Layer 4 of a small transformer language model trained on English Wikipedia (13 layers, counted from 0, width 64).
A neuron adds its activation times its output weights to the MLP's output. To switch it off is to set its activation to zero at one token and run the rest of the model.
A neuron's activation on a vector x is SiLU(gate . x) times (in . x), where the dot is the dot product.

Input weights of the MLP neurons that the questions are about. A number n stands for (n - 500) times 0.0016.
n35 gate: 537 352 593 441 565 495 596 613 421 495 665 581 525 379 398 535 551 689 413 625 296 443 557 469 282 494 424 496 355 479 393 461 538 624 548 392 547 493 735 555 415 512 435 386 302 291 607 594 594 449 584 637 557 611 577 581 391 390 317 535 377 312 537 558
n36 gate: 573 439 569 471 536 511 553 420 297 443 538 324 691 624 567 422 595 517 477 495 594 459 634 659 300 437 538 428 480 643 507 378 446 400 473 316 537 455 682 420 497 518 487 517 431 384 422 479 532 615 585 424 508 335 414 473 440 471 585 654 359 652 499 506
n46 gate: 583 588 652 599 625 618 651 388 390 376 449 494 584 432 499 578 412 483 321 423 444 360 399 486 336 714 408 478 538 434 489 582 356 392 417 302 515 489 575 597 374 708 625 522 320 420 547 648 495 442 402 646 799 493 688 478 556 640 568 418 641 493 743 354
n52 gate: 461 584 600 489 393 309 603 467 490 497 377 411 489 480 490 388 468 532 340 582 418 304 445 585 513 482 497 521 627 530 773 441 615 505 670 625 447 421 438 475 528 336 375 553 488 555 618 317 434 390 615 425 585 524 490 555 356 613 532 608 439 402 505 568
n55 gate: 351 329 462 488 589 401 571 543 522 414 441 316 447 541 470 652 365 510 559 465 159 436 587 669 509 540 511 537 624 589 531 538 307 536 582 634 394 677 560 451 388 438 565 651 592 494 689 567 409 578 493 240 434 369 428 480 579 536 449 437 481 502 566 671
n85 gate: 434 607 369 619 364 507 430 524 444 553 376 384 316 446 499 579 407 479 499 432 324 339 620 511 441 319 388 456 591 498 472 696 474 397 517 503 418 530 530 586 370 524 671 377 493 592 592 416 641 335 479 788 512 624 613 484 309 481 459 560 421 346 467 384
n87 gate: 527 360 574 352 386 495 494 535 339 682 565 467 386 503 456 484 501 455 744 622 596 658 450 602 423 369 560 580 517 526 421 460 459 544 520 453 612 504 536 486 459 386 403 510 434 542 475 500 512 437 571 358 612 589 489 644 502 713 350 420 961 458 537 510
n122 gate: 483 397 348 534 340 363 492 560 439 330 504 408 411 727 362 434 526 480 635 560 558 647 520 600 462 531 338 560 509 532 655 484 424 506 459 665 512 682 417 553 391 377 432 502 560 487 603 521 423 574 611 409 458 370 655 461 275 420 506 621 457 486 652 460
n124 gate: 428 490 435 393 497 670 485 729 670 668 509 408 397 471 515 582 399 471 466 458 643 612 572 353 501 501 509 370 716 500 574 694 612 442 472 422 542 522 416 555 409 450 546 505 390 583 472 527 504 387 521 604 529 423 532 498 606 608 712 480 455 333 489 724
n138 gate: 495 575 526 671 503 470 497 485 442 474 547 379 386 378 549 568 568 574 506 566 662 515 374 561 495 532 643 517 385 602 536 511 624 484 505 545 279 450 377 681 543 648 589 559 471 308 415 522 478 380 549 425 519 689 533 448 449 615 631 366 633 543 670 534
n157 gate: 602 493 552 517 467 509 463 592 560 442 532 302 569 491 403 401 572 448 548 502 545 544 570 592 367 452 792 534 707 583 474 556 669 772 372 539 591 591 372 466 397 385 288 586 309 568 608 517 378 647 643 332 602 427 509 540 359 438 577 467 523 504 450 541
n175 gate: 531 330 422 621 522 423 525 500 621 528 508 565 329 557 440 383 516 462 589 625 654 550 514 638 556 529 523 637 446 378 503 508 430 494 502 398 509 615 547 452 444 436 535 423 433 433 390 468 516 487 404 646 443 595 583 530 380 520 629 527 461 663 513 361
n183 gate: 582 590 562 565 502 352 486 383 586 779 589 594 633 569 650 444 379 450 417 601 532 605 415 526 583 381 400 377 519 419 471 494 388 489 560 434 502 612 450 578 425 511 310 520 640 508 497 501 566 499 483 302 395 622 564 642 522 614 610 552 491 595 591 610
n35 in: 628 418 310 471 678 269 382 500 353 413 451 568 601 305 543 496 588 507 471 631 509 418 580 437 408 567 752 521 596 595 391 475 538 507 585 574 456 508 555 517 536 564 705 303 451 489 489 336 576 423 468 738 509 567 503 533 454 280 486 499 530 583 576 467
n36 in: 610 398 436 558 336 521 459 358 441 510 516 399 624 448 626 474 628 430 546 607 590 512 405 653 420 394 552 621 367 727 423 467 494 453 542 343 412 428 551 442 541 366 550 640 363 494 566 415 469 387 591 584 359 419 373 587 581 500 415 424 457 572 523 449
n46 in: 457 544 572 368 349 430 611 444 619 407 744 460 319 355 477 397 495 577 679 563 435 487 534 585 559 377 550 691 515 612 527 612 552 638 798 636 481 515 374 657 578 455 397 612 485 457 401 317 447 524 375 445 375 409 313 609 495 506 368 363 604 603 569 675
n52 in: 514 462 358 341 558 468 390 413 542 485 657 414 352 460 574 415 469 595 579 639 476 423 640 423 516 336 642 479 437 489 514 524 723 526 496 386 575 495 511 629 471 465 467 322 369 476 394 493 590 564 387 578 521 336 446 434 541 261 546 677 513 592 435 549
n55 in: 331 685 529 359 490 374 504 398 490 396 277 396 266 579 530 435 547 516 513 690 248 483 532 675 529 365 356 590 495 530 507 506 630 432 581 500 556 517 467 549 467 509 506 556 293 463 506 567 499 387 542 505 536 416 493 270 616 631 444 493 557 553 423 679
n85 in: 615 445 460 460 544 694 469 504 469 545 609 700 568 526 605 516 394 562 585 546 334 495 280 302 450 443 518 447 276 454 378 495 426 406 528 457 590 435 520 490 526 366 531 386 396 253 408 502 702 434 421 532 435 542 680 376 566 474 375 405 537 531 547 624
n87 in: 434 432 539 622 703 446 429 392 496 525 433 469 360 547 489 628 286 648 288 508 591 466 247 421 430 497 324 602 544 598 542 543 505 640 462 623 565 668 380 546 608 439 644 455 473 437 506 677 646 509 462 498 295 442 402 604 430 425 568 572 522 559 543 493
n122 in: 597 634 492 539 361 505 443 454 410 518 465 430 414 517 571 587 596 699 603 512 570 636 425 550 452 490 568 463 639 437 499 355 338 506 450 464 394 408 413 495 608 555 578 517 443 531 414 557 466 572 544 332 551 272 583 479 434 476 386 575 541 575 552 291
n124 in: 482 521 473 353 672 494 475 570 487 439 391 369 445 428 431 448 492 459 485 459 582 565 569 528 499 500 502 431 598 527 599 598 528 532 513 514 451 526 260 623 580 665 531 554 501 442 590 411 516 413 326 556 588 493 354 491 464 598 526 685 207 428 316 614
n138 in: 401 450 464 513 456 390 584 443 390 558 614 280 746 514 428 554 553 489 440 612 474 595 435 613 576 615 469 489 500 466 440 657 436 375 504 544 463 507 473 517 409 513 617 479 551 323 548 603 414 546 528 388 482 616 360 632 291 443 490 362 513 644 636 752
n157 in: 641 586 555 533 594 418 506 721 474 494 427 433 458 363 397 527 542 402 667 504 385 602 626 595 390 424 653 549 724 440 518 669 609 581 477 375 533 440 414 484 391 390 509 545 312 480 581 580 409 514 469 482 471 558 500 473 376 315 493 529 596 509 374 624
n175 in: 630 507 448 429 574 417 459 401 445 494 562 423 436 524 621 596 410 599 659 457 596 526 512 404 516 442 495 334 470 489 404 459 435 586 581 412 407 424 507 638 551 557 476 572 664 483 495 599 588 504 542 365 424 418 341 596 614 477 352 590 438 397 403 446
n183 in: 464 693 678 485 425 422 306 517 619 637 404 508 484 628 512 583 381 480 389 535 279 479 557 568 618 504 321 328 600 378 548 519 381 534 523 525 491 521 538 359 272 428 410 554 636 611 412 357 510 560 451 500 346 369 543 702 391 473 516 501 414 600 573 523

Output weights of the MLP neurons that the questions are about. A number n stands for (n - 500) times 0.0025.
n35: 373 383 742 406 464 474 468 710 548 512 566 869 354 136 123 184 445 575 468 359 623 480 574 605 314 341 492 396 417 785 441 616 663 585 669 419 588 604 494 540 470 556 559 529 228 406 459 747 590 355 602 745 231 581 450 353 687 431 593 535 399 388 706 265
n36: 619 220 265 755 354 585 405 390 554 632 366 635 576 636 549 518 450 525 699 739 568 438 653 931 331 714 523 702 442 429 628 564 157 808 269 496 390 495 498 533 288 41 640 347 424 537 509 288 457 264 665 524 252 197 297 648 596 327 475 531 510 501 213 322
n46: 568 671 836 480 391 604 538 464 599 447 865 313 404 452 308 331 481 348 600 397 383 289 387 479 695 454 380 865 581 323 479 691 403 843 807 279 449 393 592 692 612 507 530 736 330 280 421 413 434 616 688 530 455 490 268 517 689 729 237 529 523 593 823 562
n52: 750 401 606 468 602 502 323 568 590 419 378 511 486 366 327 445 606 428 628 805 522 526 493 204 601 548 424 561 228 312 448 352 495 634 401 631 559 358 500 569 511 524 528 402 438 762 536 955 548 444 461 706 531 558 543 484 552 565 529 520 657 623 272 330
n55: 541 490 489 422 392 742 574 501 298 658 574 510 588 298 271 663 520 386 708 662 533 529 446 287 506 552 498 433 540 322 362 468 373 286 641 194 430 556 533 414 754 385 343 108 574 454 333 397 628 274 286 298 427 645 306 302 539 613 617 737 523 564 830 630
n85: 319 416 451 653 409 496 648 439 474 366 620 606 594 234 557 553 714 356 465 515 846 725 552 454 210 481 500 761 536 580 636 505 732 410 229 660 266 674 717 613 642 575 481 372 409 779 562 610 459 586 431 538 418 720 529 408 559 475 510 719 493 370 546 497
n87: 374 771 534 786 422 449 514 299 654 440 442 497 947 431 478 453 588 255 834 500 183 347 599 472 728 539 424 678 684 619 472 424 745 255 601 421 426 186 459 450 530 397 634 787 483 828 441 594 377 600 476 524 709 376 479 362 505 440 426 465 490 619 545 419
n122: 482 489 488 646 282 472 636 255 643 642 425 677 484 268 528 848 682 858 105 574 585 773 597 201 483 708 526 242 185 124 586 254 326 291 788 747 710 819 546 553 579 477 464 229 683 557 398 824 759 522 602 442 648 269 613 698 139 23 443 630 297 687 606 394
n124: 501 360 510 352 403 544 486 385 602 356 390 453 601 553 261 551 480 647 293 616 424 535 328 750 558 578 487 691 432 634 539 250 484 488 707 414 803 452 684 425 793 396 417 568 363 652 676 538 709 206 237 487 577 661 230 513 480 504 596 493 522 313 376 452
n138: 292 402 565 808 230 386 509 292 328 343 175 427 408 767 550 561 571 323 491 635 635 656 643 640 870 632 432 444 265 336 700 320 981 451 739 508 338 236 589 537 755 233 288 545 583 373 441 608 593 521 524 420 344 308 403 358 264 255 669 405 640 407 835 682
n157: 595 390 789 389 577 546 438 531 465 424 614 633 753 480 449 555 528 725 478 155 486 344 466 601 593 730 546 522 551 553 556 338 126 713 514 662 563 899 400 540 427 477 381 320 352 745 544 229 735 273 540 428 661 427 326 531 825 821 767 574 598 524 389 449
n175: 580 436 426 293 239 508 439 574 300 904 645 547 844 325 446 468 579 558 313 625 261 331 427 754 227 549 187 84 537 770 562 493 577 436 491 771 621 556 671 472 433 680 469 498 368 713 378 494 345 476 610 407 633 435 520 584 384 438 368 370 388 406 786 592
n183: 392 387 390 439 414 560 758 515 552 419 655 513 419 512 400 572 670 410 635 515 530 469 416 605 391 620 717 839 544 793 458 514 418 408 532 368 554 243 335 413 543 564 653 480 462 318 533 625 703 495 499 430 449 656 473 238 568 425 543 348 581 460 511 645

Each question names a token from some text and the token that comes next. It shows the vector x that enters the MLP there. A number n stands for (n - 500) times 0.0047.

Then comes g, the gradient of the next token's log-probability with respect to the MLP's output, scaled to length 1. A neuron's effect is roughly proportional to its activation times (output weights . g). A number n stands for (n - 500) times 0.0011.

"on", then "ath"
x: 350 442 444 635 819 401 573 519 556 560 716 558 506 659 539 441 465 590 350 404 483 559 314 555 628 501 682 425 452 494 679 512 613 448 588 524 381 667 285 306 604 711 449 603 685 424 563 377 426 679 565 400 592 484 394 640 594 479 477 445 636 359 424 338
g: 680 426 509 401 451 478 459 412 587 358 542 757 734 479 541 402 460 492 564 618 545 444 557 317 625 572 476 447 543 534 465 650 591 455 222 427 611 474 668 574 559 382 544 468 423 590 414 680 439 448 717 740 533 551 669 613 598 353 558 314 621 682 439 545
Which neuron, switched off, raises the next token's probability most? n52

"ul", then "."
x: 426 554 562 501 544 463 689 470 455 513 460 505 530 622 557 545 481 586 400 735 525 490 588 452 623 393 787 406 232 316 405 439 652 576 511 513 564 647 586 604 501 478 276 442 458 642 660 684 405 358 428 523 348 596 367 599 613 360 338 648 407 480 770 334
g: 538 381 369 515 709 386 364 591 451 580 482 543 467 494 623 320 251 373 645 391 738 605 501 428 512 596 449 582 452 644 723 522 507 730 467 535 327 356 633 565 495 620 412 554 248 302 464 570 458 581 384 529 561 575 565 485 463 508 265 507 578 412 467 568
Switching off which neuron hurts the next token most? n35

" J", then "on"
x: 398 434 420 536 410 386 479 401 554 277 377 507 399 523 502 478 611 541 508 280 811 637 564 631 543 609 563 716 425 406 539 482 634 430 687 270 541 697 513 438 510 582 673 315 337 373 656 595 395 544 327 596 650 517 326 494 564 602 542 402 418 482 354 624
g: 457 392 664 492 598 469 533 546 580 302 573 441 614 459 603 407 411 654 596 402 687 659 623 465 693 635 395 446 635 471 553 537 455 493 519 564 536 500 357 645 508 608 495 436 434 505 529 328 220 353 352 592 568 437 414 226 640 633 305 697 601 621 532 445
Which neuron, switched off, raises the next token's probability most? n183

"rit", then "or"
x: 400 628 561 554 653 423 564 562 530 500 411 437 586 577 339 384 616 569 514 259 797 527 454 670 614 443 497 372 201 452 382 544 536 573 403 412 416 533 562 401 461 552 567 650 383 742 462 497 455 559 364 664 303 493 245 348 441 407 469 452 522 549 444 162
g: 415 302 494 456 360 759 353 507 429 634 489 593 348 268 403 473 696 504 480 602 592 546 407 556 504 564 462 653 333 468 507 559 414 552 595 581 568 597 424 497 585 581 528 546 767 605 661 299 539 409 482 576 341 692 296 352 400 594 450 527 447 615 357 416
Which two neurons, each switched off alone, lower its probability most, in order? n36, n55

"t", then "sh"
x: 487 535 463 436 592 594 612 381 784 774 396 535 401 431 324 362 595 463 399 586 509 304 502 511 623 378 671 530 395 410 552 548 569 329 531 585 519 706 436 499 458 313 573 387 595 452 597 620 534 452 344 555 410 492 406 472 403 405 243 554 654 246 313 473
g: 522 655 462 579 306 382 556 482 398 491 702 576 625 577 699 666 370 509 455 558 613 386 450 361 601 482 238 481 513 425 401 371 767 525 601 500 480 636 520 543 608 719 380 518 645 673 566 544 406 470 625 392 512 408 332 429 369 679 362 456 496 450 622 400
Switching off which neuron hurts the next token most? n122

" a", then "u"
x: 517 659 387 448 633 380 486 494 561 417 433 476 435 591 609 473 452 494 475 616 572 760 617 534 617 340 664 273 577 455 451 470 458 311 534 518 645 425 387 398 735 452 707 545 428 317 490 390 657 362 549 218 433 584 439 586 406 344 667 629 558 375 287 599
g: 439 587 306 325 480 554 362 687 561 514 584 439 335 336 516 649 290 463 475 446 465 630 432 497 346 562 688 557 404 369 519 461 622 466 590 451 724 545 456 673 393 361 601 526 410 519 404 629 592 480 495 851 536 567 579 536 328 551 677 487 519 528 369 637
Switching off which neuron hurts the next token most? n124

"r", then "id"
x: 489 482 325 520 350 581 607 148 439 679 409 447 278 603 461 498 699 455 495 603 595 302 567 631 570 285 637 579 585 291 485 441 678 480 600 475 492 640 552 472 501 494 494 569 427 411 627 980 525 404 344 431 363 549 474 602 520 548 402 454 617 519 381 442
g: 633 473 491 586 366 663 488 578 311 532 326 296 552 688 455 460 484 500 389 382 281 526 359 439 640 684 458 385 340 656 403 440 599 448 542 512 389 536 508 540 691 240 309 481 341 433 477 378 496 460 565 448 406 568 444 528 568 435 201 368 557 530 425 549
Switching off which neuron hurts the next token most? n175

"–1", then ";"
x: 541 430 580 483 567 572 579 382 251 578 456 425 361 619 320 310 527 547 549 711 652 509 432 692 427 502 417 470 660 599 352 422 545 625 654 298 352 441 593 437 809 465 437 359 505 464 780 548 362 455 612 508 489 301 389 572 626 385 477 501 444 508 240 535
g: 231 382 406 351 412 452 623 521 437 475 371 590 466 470 451 672 481 646 487 331 503 481 541 644 473 499 612 569 750 454 407 666 428 572 647 434 470 552 533 549 528 428 501 808 397 579 650 495 532 317 572 753 490 402 489 767 319 613 444 467 447 523 478 574
Switching off which neuron hurts the next token most? n36

"t", then "ing"
x: 528 541 494 491 608 541 548 372 648 766 405 668 516 382 384 324 623 504 400 527 588 342 444 472 664 363 680 537 384 484 486 521 584 299 526 542 543 762 515 483 508 469 656 351 533 362 645 549 560 451 372 674 435 510 483 407 376 312 180 503 618 311 439 392
g: 650 409 314 625 496 546 443 500 448 507 486 596 308 340 511 633 463 388 629 616 653 354 640 440 449 412 625 585 599 548 492 536 484 313 550 334 416 409 750 538 566 326 459 642 649 698 501 480 201 525 574 607 284 288 479 530 398 513 468 605 509 565 483 515
Switching off which neuron hurts the next token most? n85

"\n", then "\n"
x: 369 645 332 352 364 532 359 490 414 361 392 586 443 471 449 387 626 593 581 459 541 352 505 440 580 492 576 365 495 395 680 342 379 544 617 550 385 480 549 412 471 464 479 496 581 622 531 445 874 324 625 755 487 277 350 624 529 415 529 653 551 550 411 343
g: 594 359 474 621 462 301 339 321 602 573 390 448 464 490 541 479 764 500 530 456 405 448 697 546 493 544 469 511 302 748 566 332 572 394 659 576 438 514 523 399 664 555 393 417 570 418 339 221 483 364 521 560 571 483 645 388 606 640 436 379 540 439 525 288
Switching off which neuron hurts the next token most? n138

";", then " M"
x: 404 555 505 434 407 626 433 427 547 383 561 830 513 540 424 484 532 641 680 469 504 484 363 678 583 428 500 363 191 418 387 380 259 422 646 500 392 695 518 449 729 439 428 244 543 579 370 616 561 523 450 384 707 365 439 530 591 372 561 508 254 499 476 433
g: 266 621 633 487 264 429 465 596 393 547 514 673 436 387 411 387 602 375 381 407 705 856 381 491 586 531 452 414 611 477 606 341 547 551 365 472 582 425 570 283 599 268 576 459 455 407 496 495 580 503 604 519 421 440 401 617 561 534 576 633 642 629 529 473
Switching off which neuron hurts the next token most? n138

" D", then "iv"
x: 351 502 590 702 535 535 614 477 561 432 650 619 535 578 359 416 462 531 492 426 408 482 551 542 575 635 458 868 386 268 537 341 486 419 587 451 732 457 558 343 573 344 522 676 450 475 631 516 653 530 431 548 457 573 371 510 569 358 632 493 640 535 339 416
g: 483 332 404 601 771 507 475 579 489 416 430 528 612 543 519 522 487 653 627 681 552 698 458 517 585 620 644 461 634 634 279 509 493 676 302 626 497 491 604 539 690 301 600 473 542 340 415 549 662 578 455 545 312 535 326 504 557 382 575 720 546 610 544 387
Switching off which neuron hurts the next token most? n175

"m", then "th"
x: 645 539 354 496 549 433 588 116 514 583 332 511 745 479 497 355 525 402 334 324 680 421 631 434 753 451 566 507 454 304 490 395 425 465 554 571 358 842 410 516 603 401 442 527 640 477 576 483 536 495 351 337 432 470 334 404 369 438 380 442 619 423 442 427
g: 573 433 411 486 470 413 331 632 709 594 536 532 440 595 732 643 430 267 714 308 324 677 570 544 570 516 558 431 519 489 572 520 499 561 326 616 531 503 512 355 632 489 336 438 362 495 654 350 385 376 636 530 540 578 523 603 368 360 348 519 668 356 652 502
Switching off which neuron hurts the next token most? n183

"qu", then "ess"
x: 618 317 454 497 679 422 363 366 450 443 580 200 674 622 535 455 504 499 584 474 737 560 577 497 843 447 617 515 595 390 393 471 595 505 641 629 444 557 451 236 565 485 546 521 466 685 491 289 657 433 451 445 447 431 329 586 382 432 457 498 759 344 494 493
g: 420 496 464 554 451 407 490 435 642 375 283 464 374 284 513 444 603 400 401 167 145 381 571 641 576 422 499 473 561 574 472 376 663 485 525 434 348 594 305 501 556 447 430 517 628 457 517 396 555 489 333 685 569 627 381 490 442 613 468 637 416 543 395 413
Switching off which neuron hurts the next token most? n87

"f", then "ir"
x: 447 654 542 481 569 518 414 491 356 658 426 703 517 452 324 479 434 437 506 554 708 377 729 540 744 369 601 643 511 273 307 435 540 630 725 355 469 624 630 435 576 591 369 448 711 390 566 528 547 450 359 673 504 638 483 503 448 369 580 593 441 411 401 388
g: 726 779 421 558 545 496 360 364 571 408 474 476 589 356 562 456 766 555 612 430 413 569 510 509 584 414 352 327 604 673 456 517 475 577 558 567 424 558 458 524 383 513 682 557 408 336 441 210 448 710 460 617 373 519 546 341 437 446 463 395 636 413 653 610
Which neuron, switched off, raises the next token's probability most? n122

"\n", then "B"
x: 291 735 394 339 353 557 497 625 495 386 518 461 575 410 479 458 483 567 511 489 543 412 453 514 595 401 429 350 603 329 677 578 399 507 592 485 437 476 458 492 472 506 612 681 587 631 653 554 857 424 655 724 401 266 339 605 576 380 535 655 461 524 406 403
g: 555 600 411 481 504 533 574 520 334 561 603 421 498 655 628 431 589 414 402 724 775 422 359 477 588 571 519 600 469 558 551 454 675 605 345 273 624 446 677 535 732 401 658 580 349 500 351 517 562 353 431 574 387 412 476 330 586 601 457 661 432 399 306 561
Switching off which neuron hurts the next token most? n124

"th", then " Mar"
x: 359 747 462 533 616 624 356 494 544 486 519 548 577 535 337 419 746 442 387 337 437 528 481 484 751 200 510 356 497 347 541 422 474 445 543 329 385 530 448 309 417 583 362 471 578 161 487 623 579 590 410 388 473 587 440 615 491 367 279 546 563 391 532 314
g: 397 555 715 452 412 521 563 299 419 584 534 603 512 567 241 397 722 414 531 433 703 449 360 487 531 433 590 491 656 408 384 482 432 447 572 611 679 528 360 484 492 591 657 593 486 628 442 472 613 457 633 425 506 572 333 453 653 571 784 642 331 472 339 641
Switching off which neuron hurts the next token most? n183

" se", then "ver"
x: 426 537 397 411 607 582 571 363 640 520 383 501 460 360 614 572 463 641 615 444 582 551 635 694 640 480 588 441 678 427 426 372 306 529 526 448 707 380 460 543 514 395 311 339 477 419 595 453 669 543 296 191 320 563 596 566 556 289 691 500 660 354 540 450
g: 594 376 568 545 723 572 464 633 450 476 325 332 394 251 582 470 506 512 607 755 528 536 691 469 610 631 423 386 613 500 547 518 470 397 510 575 452 400 675 685 542 505 615 467 563 710 422 540 450 546 423 714 470 657 679 408 262 611 674 413 483 465 544 479
Switching off which neuron hurts the next token most? n46

" w", then "rit"
x: 447 612 472 355 682 756 468 474 689 423 376 365 435 515 307 497 461 436 318 445 670 674 534 655 555 445 496 594 576 535 555 536 541 508 539 341 551 421 532 311 572 395 409 507 511 571 574 405 584 344 234 387 334 535 233 665 615 455 777 533 412 330 446 436
g: 184 410 526 380 348 611 374 704 423 376 489 514 464 302 548 345 676 429 278 483 481 543 507 480 422 397 500 525 395 618 692 665 405 361 469 474 565 432 646 587 496 530 667 593 401 567 491 723 506 590 480 545 509 488 548 462 603 690 672 544 458 643 678 395
Switching off which neuron hurts the next token most? n35

"ing", then " b"
x: 359 635 555 632 505 595 526 603 330 656 460 426 276 640 452 499 549 460 515 544 326 552 526 652 631 452 747 560 517 456 386 499 453 569 424 329 482 470 555 714 851 519 458 400 517 363 467 472 596 321 571 575 491 550 597 681 460 410 263 461 498 330 227 494
g: 481 520 536 404 617 547 616 539 663 644 475 603 532 592 515 325 303 308 364 465 668 530 600 375 581 333 415 409 455 492 519 635 597 601 581 554 397 596 605 483 536 576 502 363 420 271 672 519 571 505 703 341 437 607 217 787 459 512 500 434 496 633 543 384
Switching off which neuron hurts the next token most? n87

" s", then "o."
x: 347 651 621 526 656 526 592 227 756 432 251 570 333 660 468 309 478 413 362 599 581 762 676 522 579 560 513 323 536 501 421 426 440 458 432 442 524 476 470 429 668 387 452 585 318 488 421 539 445 347 271 636 610 548 399 454 587 474 683 588 543 361 402 539
g: 475 346 629 431 546 379 301 566 575 512 475 459 381 516 491 556 400 650 523 469 413 688 598 567 302 357 458 529 452 369 499 470 449 670 433 600 481 658 373 567 408 655 385 457 434 539 320 608 626 646 822 577 529 306 496 355 792 656 447 418 524 476 531 551
Switching off which neuron hurts the next token most? n55

"h", then "ough"
x: 410 576 396 537 675 633 521 408 530 428 580 337 248 662 540 366 494 474 561 402 364 373 479 665 639 607 523 414 443 307 381 400 492 417 458 409 415 800 560 427 351 537 190 526 541 361 584 644 686 337 441 592 436 641 533 544 541 589 450 526 669 215 443 499
g: 585 625 572 541 641 428 639 693 458 525 380 521 554 670 535 631 487 597 265 426 639 451 600 512 596 410 667 487 528 324 679 661 520 468 554 682 462 481 486 521 549 501 471 451 504 417 535 408 701 517 684 416 272 521 477 291 513 340 499 460 363 164 406 454
Switching off which neuron hurts the next token most? n46

"uc", then "c"
x: 519 544 377 466 464 456 559 492 776 553 382 553 466 661 639 383 610 496 333 498 708 649 386 451 675 247 673 477 347 518 243 352 525 631 528 250 548 596 538 507 462 629 575 475 279 743 470 394 408 516 413 698 399 545 442 418 496 455 344 562 635 431 365 379
g: 555 414 443 522 661 499 723 450 572 542 580 421 287 713 438 578 409 612 449 530 562 399 636 635 503 369 369 515 278 446 614 488 650 608 503 463 559 536 217 581 647 547 593 655 488 577 513 570 442 319 307 523 655 444 499 490 464 317 750 336 603 552 429 480
Switching off which neuron hurts the next token most? n138

" 11", then "0"
x: 449 488 434 613 653 520 675 467 401 449 541 354 253 567 551 414 512 506 332 488 648 510 177 375 538 478 434 393 670 640 397 313 338 431 574 323 416 564 600 326 600 411 336 404 466 336 620 613 413 394 514 451 524 507 363 590 621 233 358 495 406 581 301 375
g: 529 528 834 696 516 527 568 466 518 327 528 458 464 379 455 438 584 334 486 574 411 579 437 493 432 399 606 394 323 346 387 380 533 456 662 430 547 570 780 492 382 389 479 480 605 548 724 548 311 791 440 615 488 374 531 451 405 289 430 507 490 564 539 546
Which neuron, switched off, raises the next token's probability most? n36

"D", then "ist"
x: 352 580 481 642 503 529 627 460 576 364 631 517 642 496 227 390 469 454 375 457 413 562 565 587 639 634 531 848 445 301 543 343 522 440 548 358 631 486 365 376 579 365 583 611 623 604 594 474 612 715 432 564 538 601 300 550 467 306 538 553 553 614 485 488
g: 596 654 218 674 390 326 462 382 682 535 622 524 545 429 403 265 627 408 433 491 549 550 630 630 400 393 442 443 517 353 449 458 540 412 519 549 392 548 523 430 242 683 748 604 476 565 535 434 503 495 517 438 543 592 297 342 667 481 544 310 643 511 477 512
Which neuron, switched off, raises the next token's probability most? n175

"\n", then "-"
x: 379 737 396 409 443 492 502 502 424 343 532 529 274 486 450 437 551 621 625 482 568 422 432 346 599 435 589 364 431 423 672 370 364 553 697 528 329 434 542 471 552 398 423 487 580 602 623 525 814 376 650 837 520 335 376 671 538 494 597 519 660 567 389 331
g: 498 723 499 535 586 573 695 522 333 312 692 436 403 393 684 413 396 332 536 666 661 446 402 577 646 207 618 553 547 434 549 594 475 622 359 310 471 489 343 501 548 495 444 549 398 539 701 458 455 605 336 426 505 586 359 701 481 345 522 505 538 466 435 485
Which neuron, switched off, raises the next token's probability most? n157

" 6", then " |"
x: 406 590 484 611 623 554 678 484 465 477 534 364 205 599 499 325 494 486 310 482 586 501 132 502 505 443 416 481 577 589 274 235 402 436 644 402 545 668 634 378 476 411 423 401 524 411 598 588 382 492 460 403 512 514 437 568 617 236 307 495 573 638 332 391
g: 551 499 216 326 532 632 465 666 259 604 487 391 637 659 394 728 387 674 457 500 692 623 642 485 693 564 509 484 556 494 582 645 353 501 391 536 531 577 324 455 607 659 400 553 451 575 344 595 507 351 506 508 520 573 379 589 639 715 509 500 443 517 549 493
Which neuron, switched off, raises the next token's probability most? n87

"th", then " T"
x: 414 646 511 528 634 702 307 513 534 518 590 487 523 569 414 480 775 505 376 348 448 557 485 435 736 277 523 458 447 395 570 479 407 419 620 349 390 434 449 269 411 566 357 536 579 138 543 717 583 605 391 423 547 612 389 563 554 409 267 578 562 415 472 283
g: 288 602 473 545 406 607 474 361 379 598 610 818 627 492 456 325 397 676 541 675 358 528 474 482 579 525 505 475 266 495 579 493 651 367 560 637 579 672 403 627 570 665 344 646 368 661 570 568 687 459 522 433 371 542 384 389 489 367 546 551 377 484 487 487
Which neuron, switched off, raises the next token's probability most? n35

";", then " 3"
x: 523 628 354 459 390 569 538 280 456 303 591 746 578 554 339 483 489 602 685 478 609 513 360 761 628 410 574 371 229 482 462 507 376 441 684 441 372 622 486 448 743 337 452 399 501 475 351 759 477 496 430 429 562 335 446 557 606 406 665 541 398 505 492 321
g: 408 596 546 526 549 543 516 552 540 321 465 601 554 578 434 426 451 745 434 352 311 537 378 679 496 599 526 486 600 542 358 714 331 601 714 356 457 500 580 524 548 664 515 458 539 655 624 271 388 365 367 532 670 576 625 350 317 328 555 422 388 431 603 610
Which neuron, switched off, raises the next token's probability most? n36

"e", then "er"
x: 253 551 422 595 594 607 415 473 440 595 352 401 242 454 565 441 550 532 626 416 795 479 638 720 756 597 572 507 463 459 536 641 530 483 539 317 499 773 498 506 614 561 377 406 591 524 499 468 469 546 473 504 309 518 503 841 467 567 393 401 685 348 522 492
g: 500 351 412 367 546 347 503 555 512 521 384 547 683 551 585 583 655 395 588 372 522 443 366 813 592 568 628 571 520 579 541 514 545 336 738 674 476 576 521 519 591 405 263 545 618 527 283 380 564 498 604 523 393 594 441 463 238 559 658 487 425 460 309 419
Which neuron, switched off, raises the next token's probability most? n35

" p", then "e"
x: 498 701 636 478 536 584 554 213 685 412 328 473 476 537 341 310 361 347 391 692 649 837 419 496 574 434 671 760 531 367 465 438 284 650 497 486 480 446 518 476 534 572 542 385 467 391 408 519 623 360 378 699 493 628 501 514 512 483 379 487 578 412 541 512
g: 405 116 419 541 466 417 499 536 402 608 195 364 455 496 420 415 341 482 506 427 671 524 487 640 510 528 404 489 537 653 545 663 542 715 503 342 496 652 521 555 696 441 517 406 625 475 466 404 640 473 538 592 709 687 353 405 381 551 487 404 534 526 427 596
Which neuron, switched off, raises the next token's probability most? n87

"ed", then "ge"
x: 295 395 575 504 419 542 664 732 485 720 667 384 362 603 489 579 371 511 454 441 445 484 530 558 619 451 575 571 514 338 405 496 632 470 470 338 476 567 401 631 719 560 421 545 492 482 471 419 717 629 618 293 351 426 414 724 613 484 542 531 529 165 295 396
g: 420 501 490 471 401 329 339 508 549 527 199 733 457 609 581 398 531 608 555 616 531 581 584 408 462 348 510 481 452 479 517 577 628 443 462 392 393 370 663 217 415 441 496 447 420 484 293 543 816 464 602 633 239 453 580 518 547 570 547 533 539 451 344 391
Which neuron, switched off, raises the next token's probability most? n35